Layer 5 of a small transformer language model trained on English Wikipedia (12 layers, counted from 0, width 128).
A neuron's activation on a vector x is SiLU(gate . x) times (in . x), where the dot is the dot product.
The model reads these tokens: "8" " |" " R" "unn" "ers" "-" "up" " |" " " "2" "nd" " |" " " "6" " |" " "

The vector x that enters this layer's MLP at each token. A number n stands for (n - 128) times 0.043.
0 "8": 185, 106, 125, 116, 102, 127, 169, 146, 115, 120, 148, 118, 132, 119, 115, 118, 147, 110, 105, 134, 116, 132, 164, 119, 150, 122, 133, 117, 125, 89, 118, 122, 156, 110, 164, 100, 125, 123, 82, 133, 192, 118, 141, 82, 113, 141, 132, 99, 126, 102, 117, 127, 164, 107, 106, 170, 125, 152, 122, 137, 105, 135, 126, 162, 138, 108, 136, 110, 140, 163, 109, 95, 165, 141, 173, 108, 138, 124, 128, 126, 138, 103, 146, 107, 123, 147, 189, 137, 82, 127, 153, 121, 117, 83, 136, 156, 158, 138, 152, 130, 132, 118, 130, 124, 123, 142, 126, 114, 83, 159, 134, 116, 100, 125, 131, 129, 117, 96, 136, 145, 179, 131, 141, 139, 94, 150, 73, 88
1 " |": 178, 107, 124, 117, 132, 151, 177, 117, 126, 139, 129, 101, 124, 126, 129, 115, 143, 121, 107, 141, 96, 152, 149, 106, 154, 96, 137, 110, 108, 101, 120, 113, 152, 125, 134, 99, 129, 132, 102, 130, 250, 128, 137, 91, 114, 148, 142, 133, 114, 117, 112, 142, 166, 110, 110, 185, 125, 139, 131, 137, 103, 144, 116, 123, 144, 114, 110, 125, 135, 138, 118, 97, 168, 129, 159, 115, 127, 123, 130, 153, 125, 110, 127, 90, 147, 136, 178, 137, 95, 122, 144, 123, 126, 75, 149, 141, 143, 127, 154, 122, 93, 123, 119, 118, 122, 122, 109, 111, 85, 165, 122, 128, 94, 148, 120, 131, 142, 87, 135, 152, 154, 134, 130, 145, 96, 145, 119, 108
2 " R": 128, 100, 159, 111, 106, 133, 186, 129, 126, 124, 130, 133, 107, 124, 134, 100, 139, 126, 118, 145, 97, 145, 122, 107, 167, 117, 143, 127, 123, 139, 129, 135, 133, 133, 148, 100, 125, 120, 94, 139, 205, 135, 138, 84, 124, 142, 136, 152, 112, 134, 115, 156, 156, 151, 120, 177, 91, 123, 128, 145, 114, 126, 134, 165, 131, 121, 108, 125, 100, 147, 114, 105, 217, 105, 127, 115, 91, 129, 136, 152, 106, 123, 136, 93, 135, 141, 178, 139, 125, 134, 156, 105, 123, 96, 158, 107, 130, 150, 154, 115, 114, 126, 110, 137, 130, 122, 103, 100, 94, 183, 119, 118, 80, 129, 104, 136, 120, 95, 162, 142, 150, 108, 108, 151, 112, 99, 132, 105
3 "unn": 89, 77, 132, 94, 121, 132, 177, 124, 104, 79, 160, 158, 137, 101, 134, 123, 122, 99, 153, 147, 102, 137, 143, 98, 108, 113, 128, 116, 113, 139, 126, 106, 124, 153, 154, 117, 146, 145, 129, 161, 175, 124, 102, 130, 115, 137, 170, 151, 153, 123, 90, 122, 182, 115, 90, 129, 104, 123, 112, 135, 104, 109, 113, 160, 149, 117, 108, 134, 110, 162, 107, 110, 152, 130, 109, 99, 90, 127, 134, 156, 133, 137, 113, 105, 144, 148, 185, 127, 118, 113, 179, 91, 130, 114, 131, 98, 150, 149, 113, 119, 124, 173, 133, 149, 107, 118, 150, 156, 114, 131, 108, 120, 84, 110, 146, 135, 150, 119, 158, 152, 142, 132, 164, 156, 125, 106, 102, 137
4 "ers": 152, 64, 121, 68, 135, 120, 151, 110, 146, 120, 132, 123, 132, 122, 162, 150, 107, 117, 130, 108, 109, 134, 166, 72, 146, 115, 135, 153, 137, 122, 122, 117, 140, 116, 159, 94, 138, 119, 140, 180, 194, 118, 126, 90, 134, 126, 158, 139, 142, 106, 99, 102, 159, 113, 101, 146, 67, 125, 134, 134, 130, 108, 124, 131, 135, 131, 124, 142, 118, 122, 89, 115, 120, 111, 158, 115, 166, 132, 121, 170, 127, 129, 139, 72, 130, 121, 186, 145, 103, 115, 144, 107, 134, 118, 158, 112, 125, 135, 105, 136, 132, 145, 142, 133, 128, 122, 131, 122, 141, 189, 117, 134, 118, 98, 110, 139, 133, 97, 133, 180, 170, 131, 120, 131, 139, 118, 101, 133
5 "-": 156, 99, 152, 80, 125, 162, 134, 94, 122, 104, 130, 131, 108, 140, 146, 161, 125, 111, 109, 132, 110, 128, 154, 114, 175, 107, 136, 145, 133, 127, 111, 143, 134, 139, 146, 106, 119, 154, 130, 142, 168, 121, 106, 98, 142, 125, 168, 145, 133, 137, 117, 127, 189, 97, 104, 164, 99, 111, 121, 136, 106, 116, 106, 117, 144, 113, 126, 128, 129, 96, 90, 114, 146, 121, 163, 120, 159, 104, 121, 187, 132, 102, 148, 90, 113, 164, 165, 166, 131, 124, 130, 73, 140, 88, 138, 101, 118, 137, 125, 114, 109, 142, 133, 112, 155, 119, 112, 103, 116, 150, 123, 121, 105, 136, 133, 141, 144, 107, 152, 189, 177, 152, 138, 111, 116, 106, 84, 106
6 "up": 143, 135, 100, 129, 135, 137, 142, 117, 113, 84, 142, 147, 115, 135, 133, 137, 134, 136, 129, 124, 131, 108, 143, 90, 162, 71, 134, 121, 118, 131, 133, 104, 166, 133, 154, 94, 128, 114, 135, 165, 216, 126, 134, 116, 101, 129, 144, 120, 126, 130, 113, 147, 176, 90, 116, 159, 93, 133, 104, 106, 117, 130, 98, 124, 141, 110, 127, 120, 94, 110, 99, 130, 153, 126, 174, 88, 142, 93, 115, 139, 133, 148, 144, 72, 141, 120, 194, 157, 101, 116, 147, 107, 119, 74, 132, 116, 160, 131, 140, 138, 139, 120, 138, 118, 136, 131, 133, 115, 142, 140, 127, 114, 110, 93, 143, 154, 106, 106, 150, 163, 166, 166, 140, 145, 125, 112, 110, 142
7 " |": 164, 123, 139, 106, 141, 142, 165, 111, 130, 134, 120, 104, 104, 116, 142, 114, 149, 126, 113, 141, 99, 147, 143, 77, 164, 91, 125, 133, 107, 117, 106, 110, 158, 106, 141, 116, 126, 137, 112, 129, 240, 144, 132, 108, 123, 129, 159, 147, 128, 103, 127, 142, 175, 83, 126, 171, 123, 123, 112, 136, 91, 135, 100, 117, 136, 109, 105, 132, 130, 122, 96, 112, 185, 119, 151, 106, 131, 112, 128, 152, 131, 135, 129, 100, 132, 134, 185, 146, 101, 122, 164, 111, 135, 87, 141, 131, 146, 129, 148, 113, 101, 129, 132, 105, 134, 135, 109, 117, 100, 157, 126, 114, 89, 158, 116, 132, 116, 93, 128, 162, 153, 158, 130, 131, 111, 151, 117, 128
8 " ": 162, 104, 142, 98, 131, 147, 171, 107, 133, 141, 122, 136, 107, 95, 124, 115, 146, 133, 105, 152, 111, 140, 140, 98, 178, 117, 136, 120, 114, 130, 103, 116, 151, 105, 128, 129, 129, 127, 114, 143, 211, 131, 109, 112, 114, 132, 140, 158, 113, 130, 131, 167, 175, 110, 93, 164, 131, 134, 109, 127, 101, 146, 109, 133, 115, 110, 131, 128, 128, 143, 107, 126, 186, 108, 145, 108, 115, 109, 135, 132, 132, 144, 138, 78, 118, 150, 176, 140, 124, 144, 172, 113, 127, 61, 146, 108, 134, 149, 156, 94, 108, 117, 137, 134, 129, 125, 110, 106, 96, 151, 107, 102, 77, 127, 145, 134, 126, 96, 150, 161, 177, 126, 120, 145, 108, 141, 99, 124
9 "2": 158, 107, 132, 122, 132, 114, 177, 114, 105, 125, 120, 129, 115, 123, 122, 124, 123, 133, 136, 146, 123, 149, 141, 102, 158, 132, 118, 137, 115, 131, 78, 86, 144, 115, 152, 128, 152, 135, 111, 149, 181, 140, 116, 116, 99, 144, 139, 150, 115, 93, 102, 155, 174, 132, 101, 161, 123, 140, 127, 117, 104, 131, 120, 138, 114, 99, 111, 142, 134, 153, 108, 127, 191, 99, 146, 112, 151, 108, 134, 159, 106, 122, 172, 93, 128, 125, 179, 139, 112, 139, 173, 108, 156, 59, 135, 96, 138, 163, 150, 103, 100, 136, 138, 140, 118, 135, 103, 109, 98, 146, 126, 99, 82, 131, 124, 124, 111, 115, 154, 159, 154, 131, 102, 172, 129, 134, 94, 106
10 "nd": 159, 88, 141, 103, 172, 109, 182, 88, 86, 87, 142, 134, 145, 123, 106, 141, 124, 117, 147, 151, 123, 126, 154, 92, 175, 81, 122, 135, 120, 126, 148, 126, 122, 129, 139, 86, 166, 138, 116, 133, 197, 116, 105, 96, 129, 131, 137, 128, 133, 158, 113, 146, 144, 124, 91, 173, 120, 153, 115, 129, 132, 92, 108, 143, 127, 122, 112, 134, 113, 147, 119, 127, 152, 103, 133, 84, 149, 140, 113, 157, 151, 155, 157, 102, 142, 121, 188, 144, 137, 122, 121, 113, 154, 71, 152, 121, 132, 144, 145, 107, 122, 125, 138, 116, 118, 135, 130, 99, 108, 132, 141, 107, 112, 105, 114, 127, 106, 84, 172, 135, 134, 111, 123, 160, 128, 121, 114, 141
11 " |": 176, 123, 125, 110, 149, 133, 172, 119, 115, 104, 129, 127, 130, 124, 131, 106, 145, 120, 129, 166, 107, 162, 162, 70, 159, 83, 98, 145, 101, 133, 128, 107, 157, 115, 156, 109, 147, 146, 110, 97, 216, 153, 110, 107, 128, 153, 162, 144, 120, 102, 116, 152, 160, 115, 111, 168, 105, 134, 104, 126, 84, 139, 78, 131, 137, 112, 114, 114, 130, 114, 96, 125, 167, 126, 136, 126, 132, 126, 116, 156, 125, 129, 121, 87, 150, 128, 190, 139, 96, 127, 154, 116, 131, 103, 133, 134, 138, 126, 161, 116, 86, 135, 122, 109, 127, 152, 139, 107, 93, 144, 119, 123, 109, 153, 115, 127, 109, 95, 121, 160, 138, 122, 132, 128, 121, 150, 131, 144
12 " ": 164, 116, 137, 101, 138, 134, 163, 114, 124, 129, 133, 148, 115, 98, 113, 118, 147, 135, 120, 165, 116, 150, 151, 93, 173, 107, 131, 126, 111, 131, 116, 118, 146, 107, 133, 127, 136, 131, 115, 120, 209, 133, 108, 105, 123, 139, 142, 160, 105, 147, 125, 159, 146, 124, 89, 178, 120, 137, 106, 126, 96, 158, 110, 139, 124, 100, 138, 122, 121, 141, 110, 134, 181, 108, 140, 129, 104, 120, 126, 130, 130, 133, 140, 68, 140, 150, 165, 133, 122, 147, 178, 107, 132, 70, 143, 111, 127, 139, 162, 85, 106, 113, 130, 133, 128, 130, 121, 95, 95, 145, 100, 106, 69, 123, 148, 124, 119, 99, 159, 153, 173, 100, 129, 147, 109, 149, 106, 130
13 "6": 155, 140, 128, 128, 129, 108, 163, 138, 119, 124, 133, 132, 135, 119, 113, 129, 131, 113, 133, 166, 133, 144, 141, 95, 149, 115, 111, 140, 116, 123, 91, 87, 155, 94, 163, 134, 148, 154, 107, 130, 180, 141, 118, 126, 110, 144, 142, 148, 100, 102, 110, 158, 152, 142, 109, 164, 95, 131, 121, 108, 120, 156, 129, 126, 121, 100, 127, 134, 144, 132, 95, 134, 184, 109, 139, 116, 124, 115, 97, 159, 117, 125, 173, 73, 145, 131, 186, 116, 109, 147, 162, 96, 148, 70, 149, 101, 165, 144, 152, 116, 102, 144, 136, 156, 116, 132, 133, 100, 114, 147, 128, 103, 74, 117, 109, 123, 105, 103, 144, 143, 178, 102, 110, 132, 123, 157, 102, 97
14 " |": 158, 121, 123, 95, 153, 118, 179, 104, 109, 119, 147, 114, 138, 135, 106, 132, 149, 98, 141, 158, 110, 157, 164, 80, 141, 93, 99, 135, 121, 128, 141, 127, 155, 128, 142, 113, 162, 148, 105, 130, 223, 148, 118, 104, 113, 144, 141, 143, 114, 157, 111, 163, 155, 122, 97, 187, 125, 130, 131, 133, 101, 147, 106, 119, 136, 105, 133, 147, 149, 127, 119, 116, 147, 124, 133, 156, 118, 135, 120, 163, 103, 129, 155, 88, 153, 136, 164, 121, 100, 111, 126, 88, 147, 97, 150, 123, 123, 133, 153, 98, 93, 134, 128, 109, 105, 141, 117, 115, 93, 143, 119, 120, 86, 145, 109, 105, 109, 84, 150, 129, 138, 111, 124, 142, 95, 163, 124, 117
15 " ": 158, 124, 128, 89, 139, 135, 167, 116, 108, 121, 138, 149, 124, 104, 104, 121, 144, 124, 120, 159, 109, 148, 154, 99, 169, 109, 122, 132, 111, 145, 130, 115, 152, 114, 130, 120, 143, 135, 108, 121, 184, 128, 109, 94, 115, 149, 140, 167, 109, 165, 131, 170, 131, 142, 101, 190, 116, 143, 113, 123, 98, 166, 112, 148, 128, 110, 143, 130, 115, 155, 116, 121, 165, 116, 135, 142, 101, 118, 124, 134, 125, 131, 144, 67, 139, 151, 169, 127, 107, 132, 164, 109, 136, 70, 141, 105, 128, 130, 163, 78, 101, 114, 128, 129, 116, 139, 121, 96, 84, 139, 105, 116, 75, 130, 139, 127, 132, 99, 162, 138, 170, 84, 142, 148, 105, 148, 119, 129

Each question shows the input weights of one neuron of the MLP. A number n stands for (n - 128) times 0.01.

n203 gate: 124, 157, 72, 158, 137, 128, 130, 92, 131, 128, 171, 106, 105, 109, 164, 95, 114, 155, 149, 83, 120, 141, 156, 110, 105, 148, 144, 120, 126, 124, 140, 116, 88, 143, 142, 116, 130, 129, 154, 128, 89, 152, 145, 158, 133, 136, 143, 145, 90, 112, 150, 142, 141, 129, 148, 142, 120, 96, 132, 181, 146, 85, 172, 149, 133, 137, 125, 128, 109, 119, 136, 130, 131, 107, 135, 121, 116, 143, 95, 130, 118, 106, 79, 107, 132, 113, 121, 129, 126, 179, 176, 143, 97, 114, 99, 162, 99, 149, 143, 163, 87, 107, 136, 143, 120, 150, 155, 152, 100, 135, 158, 71, 115, 116, 113, 108, 127, 88, 150, 137, 152, 131, 124, 122, 102, 116, 131, 116
n203 in: 143, 106, 132, 73, 158, 141, 106, 107, 143, 138, 118, 104, 121, 83, 112, 179, 149, 124, 111, 125, 120, 116, 183, 118, 119, 127, 143, 114, 147, 96, 165, 158, 150, 109, 121, 136, 128, 150, 111, 160, 96, 113, 106, 86, 136, 84, 114, 105, 138, 142, 103, 115, 169, 115, 157, 155, 114, 125, 150, 101, 93, 151, 158, 156, 109, 172, 74, 129, 137, 111, 126, 127, 135, 126, 116, 125, 137, 70, 84, 109, 121, 105, 171, 139, 132, 113, 125, 117, 142, 75, 126, 137, 150, 131, 106, 119, 143, 146, 113, 172, 144, 157, 144, 101, 161, 161, 165, 108, 160, 104, 141, 172, 127, 91, 110, 141, 163, 145, 124, 130, 136, 216, 123, 132, 111, 116, 127, 121
On which token does it fire most, and how strongly? 15 " ", at about 0.98

n175 gate: 148, 152, 153, 136, 139, 145, 128, 139, 127, 95, 181, 114, 148, 81, 97, 115, 100, 139, 101, 132, 103, 119, 109, 141, 120, 141, 116, 138, 123, 89, 160, 175, 163, 167, 115, 148, 123, 139, 138, 70, 114, 114, 126, 147, 158, 64, 145, 121, 136, 105, 138, 67, 148, 113, 161, 121, 126, 132, 122, 154, 126, 104, 83, 126, 93, 117, 143, 136, 79, 179, 150, 141, 159, 132, 136, 121, 132, 106, 148, 139, 139, 118, 210, 152, 122, 95, 159, 127, 105, 142, 154, 121, 140, 139, 185, 139, 109, 149, 116, 114, 134, 111, 137, 155, 106, 92, 117, 127, 148, 137, 114, 160, 129, 141, 138, 107, 83, 146, 105, 129, 104, 110, 121, 108, 109, 107, 127, 112
n175 in: 113, 112, 145, 131, 104, 111, 151, 135, 109, 157, 90, 121, 100, 134, 123, 105, 89, 104, 103, 84, 152, 132, 113, 148, 154, 120, 106, 173, 161, 93, 153, 117, 126, 128, 171, 98, 119, 184, 90, 155, 93, 119, 116, 100, 130, 151, 120, 135, 114, 93, 113, 138, 135, 161, 100, 140, 107, 96, 143, 118, 100, 127, 122, 94, 100, 149, 126, 136, 148, 128, 85, 133, 94, 169, 103, 137, 103, 93, 113, 136, 114, 96, 184, 171, 129, 135, 135, 159, 119, 142, 136, 138, 106, 116, 135, 141, 123, 127, 153, 140, 163, 161, 183, 174, 142, 154, 150, 98, 122, 113, 162, 132, 156, 144, 94, 113, 159, 184, 123, 123, 147, 123, 158, 110, 137, 138, 142, 148
Which token does this neuron like most? 12 " "

n52 gate: 142, 135, 164, 143, 109, 137, 188, 159, 102, 165, 126, 142, 135, 147, 160, 140, 98, 170, 157, 94, 98, 104, 125, 149, 77, 108, 94, 164, 107, 83, 71, 95, 122, 133, 91, 150, 160, 115, 183, 136, 102, 140, 113, 175, 134, 120, 189, 124, 81, 106, 129, 143, 125, 85, 133, 109, 137, 102, 145, 93, 149, 121, 115, 170, 129, 180, 116, 148, 154, 107, 156, 109, 96, 58, 122, 137, 114, 74, 141, 122, 185, 126, 111, 133, 113, 167, 137, 108, 92, 131, 146, 132, 119, 126, 124, 147, 131, 145, 168, 121, 114, 152, 101, 113, 179, 79, 95, 114, 113, 79, 114, 135, 125, 95, 158, 88, 123, 115, 129, 127, 136, 126, 139, 129, 144, 169, 148, 105
n52 in: 134, 144, 170, 124, 116, 104, 128, 136, 157, 127, 117, 112, 113, 159, 132, 196, 169, 116, 145, 136, 153, 169, 156, 120, 68, 134, 127, 118, 112, 146, 116, 137, 105, 127, 135, 124, 124, 153, 133, 111, 148, 80, 99, 95, 137, 128, 129, 123, 142, 65, 64, 140, 148, 91, 187, 126, 107, 167, 75, 123, 140, 74, 178, 125, 150, 93, 143, 78, 133, 190, 186, 124, 63, 147, 148, 159, 130, 133, 153, 86, 92, 135, 160, 158, 108, 104, 163, 98, 134, 99, 184, 152, 77, 112, 144, 99, 165, 115, 124, 97, 119, 163, 96, 145, 115, 112, 102, 174, 135, 150, 141, 112, 110, 130, 128, 109, 136, 114, 148, 163, 85, 140, 111, 109, 131, 102, 118, 154
On which token does it fire most, and how strongly? 9 "2", at about 1.2

n69 gate: 117, 172, 110, 156, 52, 126, 125, 132, 120, 184, 157, 74, 114, 128, 82, 118, 107, 95, 159, 100, 136, 137, 126, 117, 80, 146, 131, 175, 120, 81, 97, 83, 135, 108, 151, 136, 181, 111, 122, 126, 121, 107, 133, 168, 150, 148, 144, 118, 145, 171, 156, 185, 147, 115, 125, 122, 90, 98, 131, 139, 96, 124, 131, 154, 113, 162, 116, 105, 126, 120, 173, 112, 154, 124, 108, 140, 121, 96, 91, 121, 133, 223, 106, 115, 107, 142, 145, 152, 154, 160, 154, 169, 125, 165, 114, 147, 138, 150, 124, 145, 154, 46, 101, 67, 148, 152, 75, 133, 80, 157, 150, 92, 91, 84, 160, 154, 98, 99, 146, 119, 69, 160, 150, 98, 117, 131, 146, 150
n69 in: 75, 121, 120, 185, 142, 160, 43, 88, 156, 109, 74, 138, 64, 123, 119, 120, 133, 129, 119, 129, 133, 124, 155, 138, 157, 100, 92, 130, 132, 161, 137, 108, 96, 92, 136, 175, 179, 174, 126, 138, 125, 143, 110, 170, 157, 125, 105, 157, 135, 125, 181, 153, 98, 100, 138, 139, 122, 100, 137, 140, 92, 172, 122, 182, 95, 98, 161, 107, 140, 165, 184, 112, 167, 118, 128, 126, 152, 139, 120, 124, 143, 119, 159, 119, 120, 89, 146, 120, 158, 162, 44, 135, 151, 146, 95, 124, 152, 131, 105, 83, 69, 153, 108, 155, 139, 131, 101, 51, 126, 141, 112, 140, 74, 143, 174, 124, 138, 60, 125, 148, 99, 144, 128, 95, 127, 154, 137, 213
Which token does this neuron like most? 7 " |"

n199 gate: 104, 154, 146, 123, 126, 133, 112, 162, 147, 147, 116, 116, 121, 126, 145, 76, 165, 103, 179, 117, 88, 113, 94, 140, 119, 127, 139, 105, 122, 137, 155, 145, 162, 135, 115, 121, 104, 122, 83, 132, 94, 116, 167, 149, 120, 154, 176, 92, 78, 129, 147, 126, 181, 127, 126, 170, 173, 110, 124, 157, 136, 170, 135, 130, 132, 112, 137, 120, 141, 156, 81, 98, 142, 94, 138, 140, 127, 111, 115, 95, 157, 139, 127, 115, 143, 111, 109, 96, 115, 87, 138, 136, 166, 138, 108, 122, 134, 160, 95, 111, 109, 129, 102, 153, 119, 86, 104, 171, 135, 99, 197, 98, 187, 123, 104, 75, 132, 148, 160, 138, 119, 162, 90, 141, 100, 122, 144, 177
n199 in: 155, 193, 140, 120, 141, 153, 152, 154, 141, 90, 102, 144, 126, 80, 129, 177, 172, 129, 45, 144, 95, 175, 95, 114, 154, 180, 86, 159, 125, 112, 119, 138, 183, 178, 140, 177, 76, 113, 148, 167, 125, 134, 159, 151, 149, 146, 118, 172, 133, 125, 129, 93, 110, 99, 156, 141, 154, 136, 140, 133, 94, 107, 101, 105, 95, 153, 111, 108, 91, 96, 157, 94, 90, 129, 103, 136, 96, 144, 142, 151, 103, 73, 131, 114, 85, 156, 112, 133, 166, 131, 143, 84, 103, 88, 189, 91, 130, 208, 120, 179, 191, 137, 154, 132, 87, 102, 125, 64, 163, 124, 134, 121, 125, 113, 133, 144, 121, 100, 100, 147, 99, 147, 114, 141, 81, 144, 165, 89
On which token does it fire most, and how strongly? 3 "unn", at about 0.38

n218 gate: 85, 127, 128, 83, 139, 88, 145, 126, 115, 125, 133, 70, 107, 184, 170, 144, 86, 163, 153, 148, 126, 106, 136, 92, 74, 134, 114, 144, 130, 116, 108, 159, 169, 140, 148, 108, 123, 89, 142, 101, 163, 98, 145, 163, 128, 112, 141, 96, 115, 92, 164, 158, 171, 82, 193, 106, 134, 154, 136, 119, 138, 147, 121, 112, 103, 133, 131, 75, 124, 141, 84, 149, 99, 147, 108, 148, 156, 121, 149, 135, 116, 110, 94, 103, 105, 121, 151, 178, 157, 103, 128, 138, 127, 83, 156, 171, 133, 141, 132, 129, 124, 168, 125, 130, 80, 107, 91, 137, 132, 121, 130, 149, 129, 102, 147, 140, 121, 158, 88, 112, 148, 125, 150, 108, 148, 139, 118, 98
n218 in: 142, 127, 187, 105, 177, 118, 102, 135, 128, 132, 117, 126, 135, 97, 112, 131, 150, 99, 130, 88, 67, 96, 135, 116, 105, 144, 141, 142, 83, 126, 105, 83, 117, 151, 152, 166, 150, 73, 141, 102, 119, 173, 121, 118, 113, 112, 138, 104, 157, 97, 151, 154, 137, 113, 193, 99, 91, 108, 123, 114, 95, 141, 166, 145, 112, 116, 105, 136, 174, 141, 110, 123, 191, 160, 116, 152, 108, 101, 179, 116, 125, 167, 169, 76, 121, 151, 51, 154, 148, 136, 122, 222, 135, 86, 146, 163, 116, 133, 179, 89, 91, 132, 155, 133, 107, 137, 101, 141, 118, 135, 111, 140, 121, 101, 120, 103, 145, 141, 118, 127, 142, 108, 140, 134, 128, 130, 135, 99
Which token does this neuron like most? 7 " |"

n209 gate: 133, 156, 118, 204, 127, 123, 103, 93, 161, 121, 138, 151, 89, 141, 147, 173, 64, 125, 145, 107, 125, 106, 46, 104, 185, 168, 113, 157, 88, 134, 77, 137, 125, 145, 103, 153, 157, 135, 126, 74, 131, 137, 140, 91, 120, 101, 163, 124, 153, 119, 165, 136, 156, 135, 114, 104, 86, 76, 127, 149, 123, 110, 151, 96, 102, 124, 123, 92, 115, 171, 129, 84, 105, 149, 151, 139, 130, 125, 149, 121, 151, 141, 184, 88, 95, 126, 108, 127, 126, 150, 160, 96, 141, 159, 111, 149, 122, 99, 135, 94, 128, 154, 160, 126, 142, 143, 150, 69, 143, 118, 105, 170, 171, 138, 110, 132, 116, 121, 148, 141, 141, 120, 161, 115, 132, 128, 123, 131
n209 in: 99, 119, 146, 70, 128, 62, 179, 149, 106, 135, 91, 90, 121, 95, 129, 162, 168, 74, 120, 115, 135, 107, 189, 119, 104, 122, 140, 149, 203, 106, 76, 106, 118, 82, 121, 76, 145, 161, 151, 118, 152, 131, 117, 119, 168, 136, 111, 112, 177, 148, 87, 100, 183, 109, 117, 93, 147, 138, 104, 137, 129, 128, 123, 156, 126, 170, 163, 124, 134, 145, 105, 172, 78, 123, 98, 144, 94, 108, 147, 129, 132, 158, 100, 134, 113, 113, 139, 161, 135, 129, 135, 140, 125, 155, 142, 174, 127, 171, 121, 167, 93, 137, 101, 107, 153, 134, 71, 116, 81, 82, 149, 104, 152, 111, 96, 154, 187, 140, 133, 121, 130, 129, 160, 113, 121, 142, 166, 140
On which token does it fire most, and how strongly? 5 "-", at about 3.6

n225 gate: 164, 120, 124, 125, 101, 119, 71, 142, 132, 150, 125, 64, 82, 144, 108, 137, 122, 121, 125, 158, 125, 126, 72, 91, 99, 135, 141, 122, 161, 86, 137, 131, 102, 51, 90, 81, 114, 129, 81, 107, 149, 133, 125, 120, 160, 132, 126, 110, 119, 120, 174, 159, 72, 162, 144, 164, 119, 138, 109, 109, 75, 123, 151, 107, 151, 135, 164, 137, 153, 151, 94, 110, 126, 121, 177, 98, 154, 119, 129, 153, 105, 147, 135, 159, 132, 125, 111, 107, 121, 134, 104, 179, 150, 135, 92, 100, 139, 165, 155, 175, 116, 187, 175, 148, 125, 136, 128, 137, 180, 125, 179, 95, 147, 142, 149, 147, 59, 99, 157, 110, 145, 141, 131, 153, 85, 146, 85, 168
n225 in: 94, 132, 127, 159, 106, 133, 122, 137, 161, 123, 77, 74, 107, 159, 175, 126, 157, 157, 69, 111, 106, 143, 73, 147, 179, 118, 95, 155, 145, 64, 99, 68, 179, 138, 115, 121, 169, 87, 117, 148, 90, 123, 72, 150, 113, 156, 160, 155, 98, 144, 168, 134, 56, 103, 127, 104, 119, 81, 119, 84, 79, 163, 130, 89, 161, 76, 178, 163, 87, 192, 94, 77, 135, 157, 143, 129, 167, 138, 104, 162, 149, 139, 185, 156, 127, 144, 112, 120, 163, 175, 83, 154, 177, 105, 178, 134, 139, 125, 108, 99, 111, 140, 107, 142, 110, 156, 149, 164, 130, 145, 97, 102, 133, 134, 98, 102, 108, 89, 195, 163, 140, 115, 118, 132, 142, 128, 173, 139
On which three tokens does it fire most, strongest first? 13 "6", 7 " |", 9 "2"

n171 gate: 106, 150, 157, 176, 103, 86, 132, 135, 110, 158, 114, 123, 101, 97, 117, 115, 121, 124, 89, 97, 130, 95, 120, 166, 146, 134, 166, 104, 149, 152, 130, 139, 121, 124, 118, 132, 135, 110, 121, 136, 129, 134, 154, 110, 119, 142, 171, 122, 64, 109, 196, 176, 142, 110, 128, 146, 140, 89, 108, 148, 128, 163, 63, 138, 93, 102, 149, 119, 145, 161, 107, 143, 87, 190, 132, 128, 82, 123, 141, 107, 133, 161, 123, 154, 126, 131, 126, 146, 126, 142, 151, 143, 152, 150, 98, 162, 63, 119, 100, 111, 149, 73, 126, 137, 144, 95, 160, 117, 121, 170, 119, 97, 135, 132, 56, 124, 119, 127, 104, 165, 148, 137, 154, 145, 102, 130, 155, 153
n171 in: 102, 118, 133, 177, 162, 117, 148, 85, 148, 117, 138, 125, 93, 113, 132, 133, 123, 106, 135, 97, 145, 105, 86, 48, 144, 158, 170, 121, 125, 141, 152, 96, 228, 155, 91, 165, 148, 109, 158, 131, 97, 113, 136, 90, 158, 109, 124, 121, 85, 132, 139, 83, 106, 138, 163, 82, 149, 133, 155, 151, 128, 111, 160, 164, 192, 148, 181, 145, 121, 152, 191, 104, 145, 88, 135, 159, 131, 108, 109, 146, 143, 151, 114, 139, 128, 107, 121, 129, 62, 166, 147, 183, 158, 106, 139, 166, 102, 154, 111, 117, 106, 107, 147, 79, 53, 104, 151, 175, 63, 136, 147, 106, 88, 113, 95, 114, 89, 115, 140, 143, 163, 100, 109, 111, 150, 117, 129, 90
On which three tokens does it fire most, strongest first? 11 " |", 6 "up", 5 "-"

n216 gate: 101, 109, 95, 160, 141, 113, 85, 167, 124, 118, 104, 165, 127, 135, 42, 88, 113, 132, 190, 139, 161, 147, 116, 144, 134, 90, 112, 131, 144, 76, 71, 153, 127, 165, 127, 102, 123, 132, 114, 117, 150, 189, 149, 125, 99, 123, 139, 132, 144, 163, 194, 101, 167, 167, 149, 127, 156, 76, 124, 101, 145, 200, 119, 110, 126, 75, 153, 179, 142, 98, 116, 105, 139, 163, 173, 171, 150, 135, 112, 145, 124, 148, 98, 163, 131, 123, 117, 114, 142, 140, 123, 150, 125, 151, 115, 153, 118, 131, 131, 117, 81, 173, 155, 100, 81, 126, 131, 153, 136, 104, 146, 125, 141, 109, 182, 152, 109, 106, 73, 143, 78, 70, 96, 144, 94, 119, 96, 113
n216 in: 154, 188, 150, 51, 99, 80, 140, 119, 142, 144, 122, 127, 192, 130, 162, 121, 188, 104, 134, 146, 135, 137, 131, 79, 150, 116, 165, 104, 141, 118, 128, 197, 147, 147, 138, 121, 162, 129, 135, 134, 111, 89, 84, 92, 131, 57, 134, 121, 98, 96, 135, 171, 103, 125, 124, 153, 144, 146, 134, 199, 163, 117, 151, 149, 97, 143, 127, 124, 68, 84, 146, 131, 143, 73, 136, 111, 152, 134, 129, 126, 121, 176, 122, 173, 147, 88, 126, 115, 144, 128, 115, 119, 97, 124, 101, 146, 90, 199, 50, 153, 127, 140, 118, 143, 131, 125, 129, 105, 74, 145, 156, 125, 133, 152, 102, 108, 125, 125, 138, 125, 118, 169, 111, 55, 126, 125, 144, 89
Which token does this neuron like most? 14 " |"